Layer 3 of a small transformer language model trained on English Wikipedia (9 layers, counted from 0, width 96).
A neuron adds its activation times its output weights to the MLP's output. To switch it off is to set its activation to zero at one token and run the rest of the model.

Output weights of the MLP neurons that the questions are about. A number n stands for (n - 500) times 0.00063.
n23: 274 496 398 453 270 500 392 500 599 259 635 363 375 482 896 294 557 448 445 525 352 459 478 289 682 448 656 460 491 775 451 715 394 101 649 472 491 545 636 398 433 528 467 473 490 486 331 568 413 425 796 476 822 250 454 289 728 482 616 224 609 496 514 514 289 712 709 570 413 237 614 530 393 458 466 579 424 880 532 183 430 604 472 318 577 504 323 647 692 631 639 413 677 439 545 387
n45: 272 531 487 613 464 396 599 586 631 280 657 670 450 549 509 443 548 645 496 465 290 698 276 416 411 662 746 589 121 538 780 468 389 713 909 301 326 523 606 747 496 429 552 518 543 222 349 450 482 174 578 164 589 316 519 624 596 487 522 545 390 610 454 482 445 565 340 603 94 646 297 675 298 472 350 523 571 283 591 398 453 630 555 415 495 380 496 559 524 598 606 404 372 500 111 220
n60: 348 486 336 697 464 451 274 593 417 720 460 293 716 596 301 394 738 303 557 658 762 429 377 278 653 476 303 586 610 159 279 651 573 688 476 422 444 584 613 476 556 543 567 417 510 490 539 303 290 683 456 686 427 509 420 340 338 195 663 658 365 388 302 453 543 304 234 457 473 708 860 404 463 481 469 581 597 621 463 189 332 384 646 683 495 819 576 530 189 582 218 469 449 781 628 544
n81: 505 620 90 411 746 536 373 543 580 358 706 213 601 812 617 272 630 583 233 359 527 592 542 531 815 472 642 386 572 287 205 408 531 840 494 774 624 634 438 95 579 345 870 288 818 697 644 543 629 533 699 585 437 648 451 153 456 416 622 302 753 360 543 597 277 300 796 456 294 639 578 716 342 582 389 434 522 528 612 244 666 723 163 842 574 621 515 575 284 580 534 747 521 500 377 232
n84: 492 549 558 422 578 508 322 559 450 483 383 330 712 459 811 478 512 443 520 546 560 407 483 157 405 285 674 597 612 658 604 479 759 587 400 614 382 403 467 625 356 205 370 583 335 482 509 373 342 609 476 637 484 682 560 462 423 393 596 424 678 338 483 352 274 379 449 647 835 465 480 169 475 276 389 357 434 487 550 558 678 225 632 583 356 279 364 523 589 512 487 480 635 237 270 334
n131: 518 504 439 572 450 263 602 811 551 273 447 559 695 406 497 583 426 630 682 448 515 559 428 301 357 603 608 406 451 611 697 589 260 299 553 538 452 423 458 444 517 455 395 688 353 438 545 622 549 527 528 508 414 287 329 378 527 471 569 734 426 669 537 522 589 559 870 417 423 701 550 613 331 478 614 760 561 549 624 422 417 615 667 382 383 620 689 480 578 527 628 521 566 489 468 454
n145: 522 549 504 660 669 457 641 705 658 572 391 794 514 284 418 288 685 219 679 600 491 376 478 177 326 614 509 536 261 490 593 260 28 741 791 410 450 391 681 542 529 476 364 253 336 318 472 381 513 368 409 399 362 518 680 500 504 424 470 423 412 597 661 495 703 330 500 608 496 646 557 577 518 747 530 603 557 623 364 582 232 315 260 460 446 598 726 234 558 593 471 413 340 172 430 675
n166: 317 156 477 849 579 605 525 400 425 580 450 682 420 664 559 692 284 422 527 536 758 538 435 491 588 415 566 563 436 694 495 697 644 307 515 326 605 295 578 267 193 333 471 768 586 550 603 740 276 609 252 340 621 660 379 794 526 495 617 243 546 555 307 433 534 532 190 618 637 505 205 496 566 471 563 510 595 337 391 91 539 447 592 710 190 357 414 830 334 761 626 436 586 545 542 678
n174: 707 573 683 539 623 652 577 664 389 652 545 608 837 431 695 500 337 441 434 336 390 708 642 341 635 529 610 504 264 730 71 599 454 549 350 505 495 645 369 686 491 775 510 117 584 510 495 557 702 481 429 461 801 325 457 472 449 386 225 519 441 514 509 359 229 540 406 269 482 500 306 676 459 131 394 351 617 645 411 639 485 703 799 844 455 588 531 384 673 574 535 774 364 612 628 554
n204: 489 515 329 449 637 504 551 580 617 332 631 634 481 492 392 555 324 397 639 296 488 550 526 459 625 516 507 487 610 432 615 569 370 354 618 369 534 451 349 566 605 260 484 523 556 140 225 492 489 512 597 580 682 309 481 281 528 578 767 337 515 515 762 592 353 427 622 355 507 177 471 539 436 527 228 707 687 571 257 504 555 535 485 276 439 525 525 710 387 479 480 489 675 607 375 536
n213: 600 370 398 358 455 440 820 433 322 463 560 597 326 442 333 361 532 552 586 477 316 276 603 374 543 574 553 404 410 579 342 348 533 352 681 696 761 345 383 538 581 409 595 640 628 764 517 816 580 713 413 799 520 578 530 695 676 631 556 621 383 661 665 450 623 544 483 392 424 483 557 606 372 907 587 474 605 669 325 442 418 508 364 360 174 586 480 563 451 465 709 749 605 626 642 626
n240: 344 332 812 463 229 374 678 369 230 540 354 485 250 495 390 54 686 510 912 295 453 602 540 618 516 479 694 379 640 685 434 720 356 458 651 542 576 662 431 448 570 688 729 520 537 293 830 617 515 558 495 713 574 355 562 526 681 510 409 530 539 695 577 414 243 490 470 568 355 830 798 533 545 780 429 344 431 212 419 457 317 374 444 376 559 248 486 456 757 834 145 277 454 864 622 468
n243: 643 368 577 324 457 571 468 326 340 406 471 672 465 547 268 401 437 588 369 309 603 716 470 559 491 628 655 434 527 537 665 571 398 337 459 341 886 513 631 259 637 239 630 638 537 303 662 641 748 527 533 619 713 616 371 518 336 679 595 574 302 710 496 596 602 362 605 549 621 731 614 561 444 411 442 437 454 242 570 607 730 548 261 235 356 189 483 528 523 634 333 642 862 423 371 396
n285: 389 214 430 569 509 513 730 496 874 325 368 617 526 382 698 339 302 449 454 422 527 406 334 630 779 403 443 587 372 472 375 460 496 597 720 653 500 331 251 337 598 555 711 381 406 332 546 482 509 551 791 402 374 382 270 361 390 417 319 642 419 419 653 527 550 649 371 459 359 781 608 375 657 441 454 555 700 855 637 335 293 713 446 234 301 546 449 543 396 736 443 419 589 801 437 537
n298: 427 517 537 482 699 395 561 254 673 375 557 577 420 181 460 412 307 385 643 867 452 483 738 368 522 571 437 474 448 309 477 410 176 579 636 518 633 253 500 383 465 632 544 462 684 607 478 598 541 619 472 482 301 726 621 405 668 388 621 547 439 529 556 756 586 435 389 198 557 504 759 428 500 496 504 478 731 694 369 252 315 355 341 667 318 344 277 532 423 377 820 431 381 442 332 469
n330: 510 408 529 577 631 694 490 569 515 642 571 580 740 471 260 685 644 328 621 587 459 425 568 249 505 557 544 566 429 433 361 269 510 799 520 112 395 818 658 728 335 346 653 358 684 604 818 615 524 793 688 604 26 451 314 415 777 417 533 782 533 624 585 640 465 362 639 531 129 629 534 430 446 581 444 515 682 690 436 105 531 280 419 364 569 691 704 538 768 514 832 376 604 500 674 376

Each question names a token from some text and the token that comes next. It shows the activations a of the neurons there, in the order above. A number n stands for (n - 500) times 0.0071.

Then comes g, the gradient of the next token's log-probability with respect to the MLP's output, scaled to length 1. A neuron's effect is roughly proportional to its activation times (output weights . g). A number n stands for (n - 500) times 0.00089.

"op", then "er"
a: 500 548 829 500 586 500 500 500 500 500 500 500 500 500 502 500
g: 424 569 411 575 310 443 677 459 588 503 368 397 579 387 613 648 498 699 213 527 649 326 490 609 410 514 633 533 367 627 763 531 477 416 666 573 637 452 433 515 546 506 493 202 495 403 539 226 724 578 400 629 695 429 463 502 401 583 619 531 448 477 598 398 495 323 378 623 487 530 368 625 441 444 437 314 551 608 591 557 565 378 730 513 388 608 340 429 564 510 518 410 529 654 514 449
Which neuron, switched off, raises the next token's probability most? n60

"m", then "illi"
a: 500 515 557 500 501 500 500 500 500 500 500 686 500 500 501 500
g: 689 404 405 616 303 196 677 402 515 541 560 648 554 460 435 596 675 658 641 336 449 683 632 665 319 700 402 383 682 404 419 339 634 471 697 310 448 468 646 820 428 463 484 422 626 321 535 515 536 434 539 565 427 358 484 430 610 350 495 481 485 460 523 592 513 579 535 684 382 586 479 589 431 425 331 451 513 572 611 367 451 563 532 414 532 584 566 548 623 414 460 406 531 593 445 673
Switching off which neuron hurts the next token most? n240

"ew", then "ers"
a: 500 500 500 500 500 592 500 500 500 500 500 500 500 500 500 500
g: 426 618 500 399 519 363 721 403 411 537 273 520 318 481 349 676 365 616 590 593 519 556 693 647 337 543 566 444 454 506 743 531 417 463 618 367 517 322 519 529 586 451 453 498 586 621 551 791 461 626 427 611 498 594 461 399 391 661 422 420 370 658 314 660 599 452 509 458 545 615 426 693 491 228 515 382 399 491 433 579 499 533 517 589 317 409 526 323 537 605 412 432 814 522 453 577
Switching off which neuron hurts the next token most? n131

"ter ", then "sp"
a: 500 500 500 978 500 500 500 500 500 500 500 541 500 500 511 500
g: 587 428 179 633 549 564 388 535 458 407 648 441 664 755 498 497 794 490 510 456 416 539 472 463 524 425 442 247 640 462 703 377 403 529 407 495 444 395 399 539 452 669 583 352 422 327 485 495 584 601 507 438 595 566 525 419 415 471 606 497 455 567 302 501 711 434 578 450 496 338 596 448 529 739 439 563 658 477 489 499 614 333 705 493 537 359 515 340 408 421 459 523 181 690 579 567
Switching off which neuron hurts the next token most? n81

"us", then "in"
a: 500 500 500 500 500 500 500 502 632 500 568 500 500 558 510 644
g: 364 371 493 432 558 518 512 627 778 730 503 406 576 291 536 756 317 430 394 617 405 361 529 698 525 616 556 675 496 484 522 227 602 511 502 430 494 459 279 425 348 540 504 538 321 482 514 714 639 526 748 536 400 465 534 660 328 567 322 577 627 422 405 585 445 498 516 527 459 568 492 455 333 477 307 488 544 581 442 419 474 479 256 477 602 474 684 604 440 502 400 704 431 447 490 599
Which two neurons, each switched off alone, lower its probability most, in order? n330, n285

"id", then "ad"
a: 500 500 500 500 500 612 500 500 515 528 500 500 560 500 500 500
g: 476 427 347 693 409 465 795 638 408 335 622 588 301 342 510 323 419 675 648 465 634 691 632 349 517 354 450 450 464 406 537 545 644 619 635 537 286 563 602 426 432 536 509 398 433 565 626 427 520 466 564 666 453 536 551 600 483 506 549 555 533 566 286 460 494 530 603 675 387 455 383 678 697 575 323 630 476 491 498 330 493 668 722 418 354 566 633 455 556 605 479 499 724 362 619 428
Switching off which neuron hurts the next token most? n131

"es", then "tim"
a: 562 503 680 500 500 500 544 500 502 500 503 525 500 500 504 500
g: 604 586 583 420 609 358 383 493 507 440 544 567 503 424 443 436 559 523 330 556 614 392 501 591 337 360 660 569 495 429 565 607 521 590 414 595 383 588 465 754 503 656 409 525 360 511 497 492 476 600 356 529 423 671 499 572 456 467 564 657 458 487 420 341 634 532 767 484 516 641 352 432 648 688 419 457 657 549 417 563 355 742 372 657 529 462 636 442 748 631 724 832 368 332 369 422
Switching off which neuron hurts the next token most? n145

"ond", then "on "
a: 500 500 500 500 500 500 500 500 500 518 561 500 500 500 500 500
g: 346 508 504 601 555 452 383 665 637 494 514 580 372 563 425 521 704 596 454 566 579 555 301 759 558 399 644 509 546 485 514 342 589 421 708 337 436 760 563 501 336 479 588 362 607 470 476 523 429 485 602 371 785 665 512 680 746 491 420 354 562 519 713 476 603 412 484 404 355 577 292 418 433 549 381 554 342 468 482 438 475 489 699 408 343 496 379 656 485 538 335 515 375 496 320 584
Which neuron, switched off, raises the next token's probability most? n213

"et ", then "L"
a: 500 500 500 500 599 500 500 500 500 500 500 500 500 501 500 500
g: 696 589 448 424 420 618 413 579 301 328 389 694 352 379 559 502 274 366 605 609 488 528 457 547 504 575 496 810 530 576 448 457 635 593 348 453 380 521 423 612 691 654 338 406 405 315 477 484 457 387 429 554 488 374 626 642 517 439 665 705 484 414 479 606 476 421 484 427 615 639 595 457 330 375 406 258 642 498 440 508 425 423 391 337 393 459 619 344 535 303 324 571 486 508 317 595
Switching off which neuron hurts the next token most? n84

"On ", then "15 "
a: 500 500 522 518 508 500 549 500 500 500 500 500 500 500 500 500
g: 316 507 452 566 443 392 420 437 573 424 668 427 333 698 489 512 432 445 534 488 398 535 451 659 489 367 425 483 731 620 330 683 337 437 620 433 364 611 458 553 673 587 707 469 382 541 425 421 552 525 530 456 527 496 257 548 409 554 559 470 338 424 406 420 346 194 733 698 388 769 525 515 292 520 408 448 558 373 494 383 388 556 607 390 463 411 312 612 317 532 382 595 525 389 486 422
Which neuron, switched off, raises the next token's probability most? n145

"i", then "ence "
a: 500 501 500 500 500 500 500 500 564 682 500 500 504 500 500 500
g: 447 418 385 638 588 610 394 720 645 451 560 403 478 418 470 574 637 201 754 487 417 516 473 398 366 460 708 606 461 495 361 710 677 264 549 506 586 565 416 590 352 482 419 446 372 441 404 460 479 424 345 540 531 505 408 289 660 446 474 346 532 569 408 470 338 510 476 334 545 542 421 520 328 325 520 471 567 625 339 608 538 507 480 396 592 602 489 452 821 591 356 396 407 276 444 578
Which two neurons, each switched off alone, lower its probability most, in order? n204, n174

"x", then "p"
a: 792 500 500 500 500 500 503 500 500 500 500 500 531 500 500 500
g: 747 505 478 670 408 393 438 348 672 507 474 475 358 390 517 414 621 467 511 590 423 383 343 553 552 302 250 688 539 466 382 453 549 496 417 524 536 603 584 497 483 605 318 342 700 319 540 692 537 497 624 629 360 452 629 667 330 614 502 492 355 539 588 426 618 335 288 376 526 433 709 464 545 405 553 659 350 511 405 399 339 475 554 502 390 662 317 702 416 453 603 465 588 596 340 482
Which neuron, switched off, raises the next token's probability most? n23

"pro", then "ach"
a: 500 500 500 500 662 539 500 532 500 500 500 500 500 500 500 500
g: 468 629 415 324 393 264 470 380 424 671 356 630 571 626 552 390 522 436 531 277 743 499 359 461 408 689 390 763 552 489 527 415 576 520 526 369 445 680 482 410 340 696 476 517 271 391 461 597 645 583 598 507 387 669 373 416 446 465 447 432 591 525 506 427 599 453 462 401 636 485 468 530 437 549 472 310 417 524 591 226 441 391 489 442 455 555 316 556 533 478 435 297 322 568 788 550
Which neuron, switched off, raises the next token's probability most? n131

"d", then "ay"
a: 500 500 513 500 500 500 500 500 501 500 516 506 500 503 553 503
g: 438 398 569 504 483 594 417 509 507 658 385 336 467 552 530 647 722 456 481 350 401 508 256 541 193 429 538 470 590 493 369 622 538 551 387 650 704 749 549 458 388 642 399 525 429 560 643 505 238 327 694 364 497 379 630 433 629 479 424 525 602 515 516 506 543 541 361 547 246 511 438 489 327 570 549 534 580 413 501 306 229 398 459 745 485 467 381 456 516 448 412 397 508 601 558 348
Switching off which neuron hurts the next token most? n60

"in", then "form"
a: 693 500 526 500 500 500 500 500 511 500 500 500 501 500 500 500
g: 449 436 479 668 719 451 521 466 418 309 588 454 303 245 442 491 401 342 620 658 721 432 523 361 427 461 447 599 499 529 536 632 459 708 525 511 524 292 361 526 270 536 456 559 624 556 500 576 476 631 244 631 529 706 333 449 618 396 410 500 565 365 452 439 462 542 589 535 489 536 362 591 655 444 393 575 465 579 325 519 662 728 625 519 589 448 730 448 399 531 746 588 512 348 404 557
Which neuron, switched off, raises the next token's probability most? n23

"ar", then "ri"
a: 500 500 500 500 500 500 500 500 500 500 563 500 500 570 533 532
g: 495 292 604 509 480 451 541 510 601 527 398 367 477 351 680 531 567 486 496 443 360 648 572 436 501 645 714 573 549 589 576 315 280 472 447 571 538 538 453 520 423 537 968 306 591 428 518 504 757 744 576 560 511 726 716 671 446 658 495 474 341 477 362 436 643 519 541 526 668 519 430 468 455 429 450 333 560 661 440 529 714 449 511 464 509 444 641 541 424 409 527 583 414 442 539 405
Switching off which neuron hurts the next token most? n213

"se", then "e"
a: 500 560 500 500 500 500 500 500 500 500 500 500 504 515 500 500
g: 476 342 479 494 287 686 536 614 334 601 606 445 505 472 552 556 527 614 477 620 579 601 424 359 272 528 609 393 412 477 603 395 459 564 460 261 417 492 659 380 384 472 324 633 524 615 480 533 482 452 583 332 631 521 298 545 556 566 348 529 324 478 592 548 583 488 305 529 470 408 414 497 257 575 648 524 469 828 400 643 454 566 538 672 288 337 461 604 389 474 342 469 471 227 377 419
Switching off which neuron hurts the next token most? n45

", ", then "the "
a: 500 500 500 567 505 500 519 500 500 500 500 500 500 500 500 500
g: 564 484 664 624 494 778 622 429 502 478 549 639 352 352 471 680 424 337 468 514 762 404 588 449 421 328 507 483 275 381 482 439 536 563 579 530 653 484 551 577 261 391 535 652 606 517 461 419 427 432 567 330 614 598 495 354 616 518 303 505 427 522 764 569 540 482 532 667 555 399 451 419 446 377 631 566 629 729 575 648 428 578 412 527 555 774 562 602 653 650 463 614 694 426 450 413
Which neuron, switched off, raises the next token's probability most? n81

"vis", then "ib"
a: 507 500 503 500 500 500 500 500 519 500 500 500 500 500 500 500
g: 661 355 622 402 440 433 350 640 457 394 437 354 318 673 497 457 376 453 557 543 647 562 550 450 530 729 494 466 580 568 310 308 504 589 466 634 202 559 606 465 375 735 364 242 672 514 591 469 508 334 638 358 573 511 430 410 400 460 329 493 420 472 598 661 464 607 342 368 474 391 436 443 628 486 588 502 528 436 559 284 429 582 379 417 519 587 344 358 453 244 387 479 456 608 538 620
Switching off which neuron hurts the next token most? n174

"ated ", then "3"
a: 500 500 500 500 564 500 500 511 500 500 502 500 500 500 500 500
g: 526 496 713 571 642 601 459 332 335 629 514 615 459 622 661 571 176 466 297 672 633 341 448 676 430 607 611 591 643 674 272 608 611 559 538 622 455 355 467 532 721 503 603 526 451 664 459 290 493 555 426 546 421 719 427 391 396 628 483 556 313 427 625 614 491 491 676 319 487 518 568 396 541 431 686 485 446 491 572 464 418 334 482 453 500 497 312 495 617 519 466 508 711 468 553 471
Switching off which neuron hurts the next token most? n84

"att", then "l"
a: 500 500 501 500 500 500 500 500 512 500 500 500 500 529 500 500
g: 547 397 428 407 613 540 448 459 757 574 426 680 333 563 401 529 373 667 527 588 425 613 347 534 624 442 436 657 482 803 605 681 633 601 398 506 513 565 544 268 503 581 560 552 469 474 639 353 586 473 409 247 267 345 505 536 348 652 235 577 446 664 548 469 583 491 676 443 509 337 523 494 573 442 656 660 616 683 515 353 512 555 498 398 480 405 625 519 360 396 415 380 451 530 615 384
Switching off which neuron hurts the next token most? n285

"and ", then "E"
a: 500 500 500 718 500 500 500 500 500 500 500 500 511 500 500 500
g: 552 536 372 456 481 495 375 737 470 617 352 455 680 568 447 390 553 372 382 456 376 439 411 584 714 561 635 656 611 586 405 372 603 412 534 614 268 408 545 532 617 497 537 357 283 456 397 735 684 574 625 681 538 509 397 549 408 447 685 523 487 539 391 590 423 449 338 367 503 535 545 323 531 353 493 426 297 423 434 417 656 643 532 337 349 297 614 371 467 584 307 623 400 462 440 306
Switching off which neuron hurts the next token most? n81

"D", then "r"
a: 502 500 500 500 512 500 500 500 500 571 500 501 500 502 511 505
g: 448 326 479 510 603 625 385 540 519 484 454 595 458 501 487 717 459 618 543 494 669 576 635 583 618 628 615 723 445 556 434 454 364 459 501 391 519 386 724 565 577 184 566 429 587 206 182 560 465 431 505 514 627 529 451 452 337 659 593 530 437 481 522 424 489 494 451 509 539 540 698 380 607 514 547 282 619 516 224 526 579 411 507 289 466 300 423 720 673 641 441 559 429 506 487 452
Switching off which neuron hurts the next token most? n204

"in", then "for"
a: 682 500 521 500 500 500 500 500 514 500 500 500 500 500 500 500
g: 500 499 267 409 581 236 424 509 496 476 433 479 534 270 596 204 468 478 515 552 341 502 510 491 520 424 641 675 429 636 564 677 446 525 475 625 475 365 458 345 508 460 568 561 702 616 563 635 627 556 459 454 670 685 626 437 723 702 536 456 543 524 661 405 435 479 612 531 367 598 407 217 405 349 370 683 493 583 520 445 431 540 668 578 475 613 452 641 459 784 388 655 539 505 476 440
Switching off which neuron hurts the next token most? n23

"B", then "is"
a: 500 500 513 500 518 500 500 500 500 508 506 597 500 502 500 500
g: 580 568 567 627 498 532 505 235 475 649 604 599 654 514 562 452 655 442 580 343 356 481 453 398 466 343 369 343 413 556 568 594 436 526 645 390 605 786 513 327 349 580 500 429 392 475 447 513 480 255 588 455 421 357 400 613 500 434 323 523 502 668 633 349 545 481 471 532 299 349 486 666 540 529 274 541 633 395 416 468 490 665 373 522 461 661 462 418 657 408 449 573 115 466 407 447
Switching off which neuron hurts the next token most? n240

"r", then "am"
a: 507 500 500 500 501 500 500 500 500 512 500 500 500 594 509 740
g: 627 282 550 498 271 386 444 679 340 527 458 562 478 564 384 523 324 612 632 467 465 527 385 479 476 397 500 560 415 493 328 562 603 669 520 291 527 413 659 524 367 513 693 407 726 326 320 452 567 319 328 410 520 465 398 380 433 526 403 384 571 524 344 611 593 751 564 330 391 490 405 583 582 442 497 698 404 496 254 350 530 600 346 436 488 564 540 439 451 546 700 573 720 460 600 399
Switching off which neuron hurts the next token most? n330

"old ", then "th"
a: 500 500 503 503 500 500 500 500 500 500 500 500 500 500 530 500
g: 574 294 519 566 673 498 668 328 583 600 483 458 407 627 444 354 365 511 498 536 454 536 578 646 526 454 610 366 533 461 593 430 309 516 571 563 746 498 545 678 380 476 701 881 476 515 376 412 442 443 319 381 628 904 528 541 420 555 531 459 421 560 569 534 535 485 511 540 514 549 562 395 489 538 710 555 538 375 645 564 537 325 482 759 581 651 440 563 366 475 460 642 560 338 436 440
Switching off which neuron hurts the next token most? n298

"inter", then "c"
a: 577 500 544 500 500 500 500 500 500 500 507 500 500 500 500 500
g: 572 426 380 529 320 689 410 462 599 582 582 607 692 639 625 603 589 627 705 445 705 616 672 417 599 450 280 520 515 610 403 615 547 482 746 494 330 601 634 190 655 447 622 555 505 694 531 449 453 383 356 487 404 457 453 706 522 634 387 322 509 677 457 459 524 569 341 612 360 484 595 479 573 459 363 422 395 461 573 696 500 398 433 324 581 512 482 479 455 493 366 333 524 479 658 425
Switching off which neuron hurts the next token most? n60

"rit", then "ann"
a: 500 516 500 500 500 500 500 500 500 500 500 500 500 751 500 502
g: 333 529 420 553 525 401 780 517 536 631 580 539 569 465 604 659 264 567 358 326 614 451 534 788 548 436 439 351 463 459 353 566 436 661 578 257 610 463 594 492 542 257 569 726 378 421 749 478 488 479 601 628 565 644 531 441 642 386 424 551 558 551 414 503 521 464 694 280 501 674 470 789 351 410 400 472 576 626 500 431 535 619 406 475 431 452 493 476 398 438 520 399 628 588 607 560
Switching off which neuron hurts the next token most? n285

"s ", then "w"
a: 500 500 500 500 524 500 500 500 500 500 500 500 500 500 500 500
g: 579 575 580 401 489 747 355 331 538 277 476 242 488 741 569 446 515 362 335 379 400 424 622 576 660 608 556 436 621 351 461 626 530 541 372 556 570 626 556 440 496 390 417 560 401 381 472 522 347 581 461 358 459 424 493 559 496 495 514 389 652 478 268 692 579 613 669 363 751 472 633 352 453 439 587 464 533 449 562 557 461 390 535 681 505 292 443 576 389 458 375 516 793 678 427 415
Switching off which neuron hurts the next token most? n84

"chool", then ". "
a: 500 500 500 500 500 500 500 500 500 500 500 500 500 500 573 500
g: 501 375 518 361 276 659 619 538 689 441 570 612 483 434 595 538 373 456 708 535 627 237 559 646 570 513 442 526 400 567 351 632 684 536 467 477 458 550 344 362 654 522 398 736 374 560 401 478 465 596 591 565 325 495 534 472 746 482 630 434 679 473 660 409 483 468 524 523 452 594 568 300 668 539 227 707 518 736 643 488 475 417 534 522 384 598 439 591 554 650 438 627 590 498 304 467
Switching off which neuron hurts the next token most? n298

"em", then "s"
a: 500 544 500 500 500 500 500 500 500 500 500 500 500 500 500 500
g: 513 573 538 633 359 488 419 458 576 717 493 574 368 365 501 506 60 384 384 415 560 462 458 331 560 387 482 422 424 490 421 544 546 626 499 368 382 439 626 583 711 485 450 602 526 308 418 390 548 371 576 272 598 438 644 656 238 631 429 384 414 745 380 491 567 567 510 731 337 621 732 530 403 496 532 396 632 512 467 486 451 557 550 533 495 613 440 521 444 464 680 345 560 390 447 476
Switching off which neuron hurts the next token most? n45

"es", then "\n"
a: 500 500 500 500 500 500 511 625 500 500 500 500 500 500 500 500
g: 699 345 386 499 539 653 656 430 605 665 495 400 374 525 567 497 552 508 475 492 502 483 465 553 253 564 525 423 576 447 690 353 441 772 532 511 506 333 515 435 694 312 569 311 543 440 568 371 406 764 318 577 615 754 492 846 474 378 487 564 605 442 495 587 621 602 537 482 457 501 427 485 476 486 529 491 707 381 372 437 502 630 326 447 563 561 623 611 408 657 545 643 529 340 601 365
Switching off which neuron hurts the next token most? n166

"i", then "ew"
a: 502 500 502 500 500 646 500 500 882 589 500 508 500 500 500 584
g: 591 716 753 355 581 509 407 283 360 691 798 546 509 452 520 471 539 619 535 525 537 537 619 607 545 782 552 487 395 426 691 529 564 555 419 616 377 350 569 531 427 440 353 622 475 588 424 454 343 540 505 439 476 454 541 510 464 360 490 623 572 575 665 525 421 573 429 394 517 520 477 410 609 327 662 466 594 614 294 580 339 517 586 851 339 427 518 448 527 413 626 672 465 535 255 483
Switching off which neuron hurts the next token most? n174

"(", then "Ge"
a: 500 500 500 500 525 500 572 500 500 500 500 500 500 500 501 500
g: 553 643 435 539 496 375 558 660 195 441 432 568 649 558 558 440 485 345 651 620 402 598 484 410 306 617 641 446 365 555 557 480 372 566 395 489 408 379 388 582 634 544 313 664 380 441 474 612 282 634 409 556 384 414 451 584 723 424 589 359 726 512 613 520 345 657 497 447 618 562 630 545 502 456 253 471 519 442 438 447 655 570 589 378 176 576 659 409 615 516 361 654 492 434 489 535
Switching off which neuron hurts the next token most? n145

"comp", then "il"
a: 504 500 500 500 500 500 500 500 650 500 507 500 500 514 500 500
g: 417 517 619 515 669 502 522 534 763 505 447 508 260 447 508 629 402 608 563 488 471 369 443 428 567 613 406 557 434 576 513 365 402 474 495 660 500 475 510 715 715 747 514 408 509 462 649 464 529 385 589 389 313 316 414 677 532 468 555 427 386 496 444 443 290 524 526 475 396 580 440 401 641 177 368 453 535 636 453 244 648 344 482 673 412 575 734 508 607 431 451 535 463 768 542 412
Switching off which neuron hurts the next token most? n174

"ure", then "au"
a: 500 500 500 500 500 500 500 500 500 500 500 500 500 627 500 500
g: 417 482 325 515 571 497 719 417 590 542 552 441 693 539 512 673 393 337 524 696 695 373 450 634 593 528 564 454 401 561 596 258 574 555 532 409 444 584 352 600 344 614 366 350 597 467 546 622 437 504 600 415 217 502 460 400 419 210 576 335 559 601 354 355 603 497 607 729 531 404 456 632 412 423 508 472 415 594 640 588 353 677 608 453 419 434 613 340 425 373 366 415 495 569 708 502
Switching off which neuron hurts the next token most? n285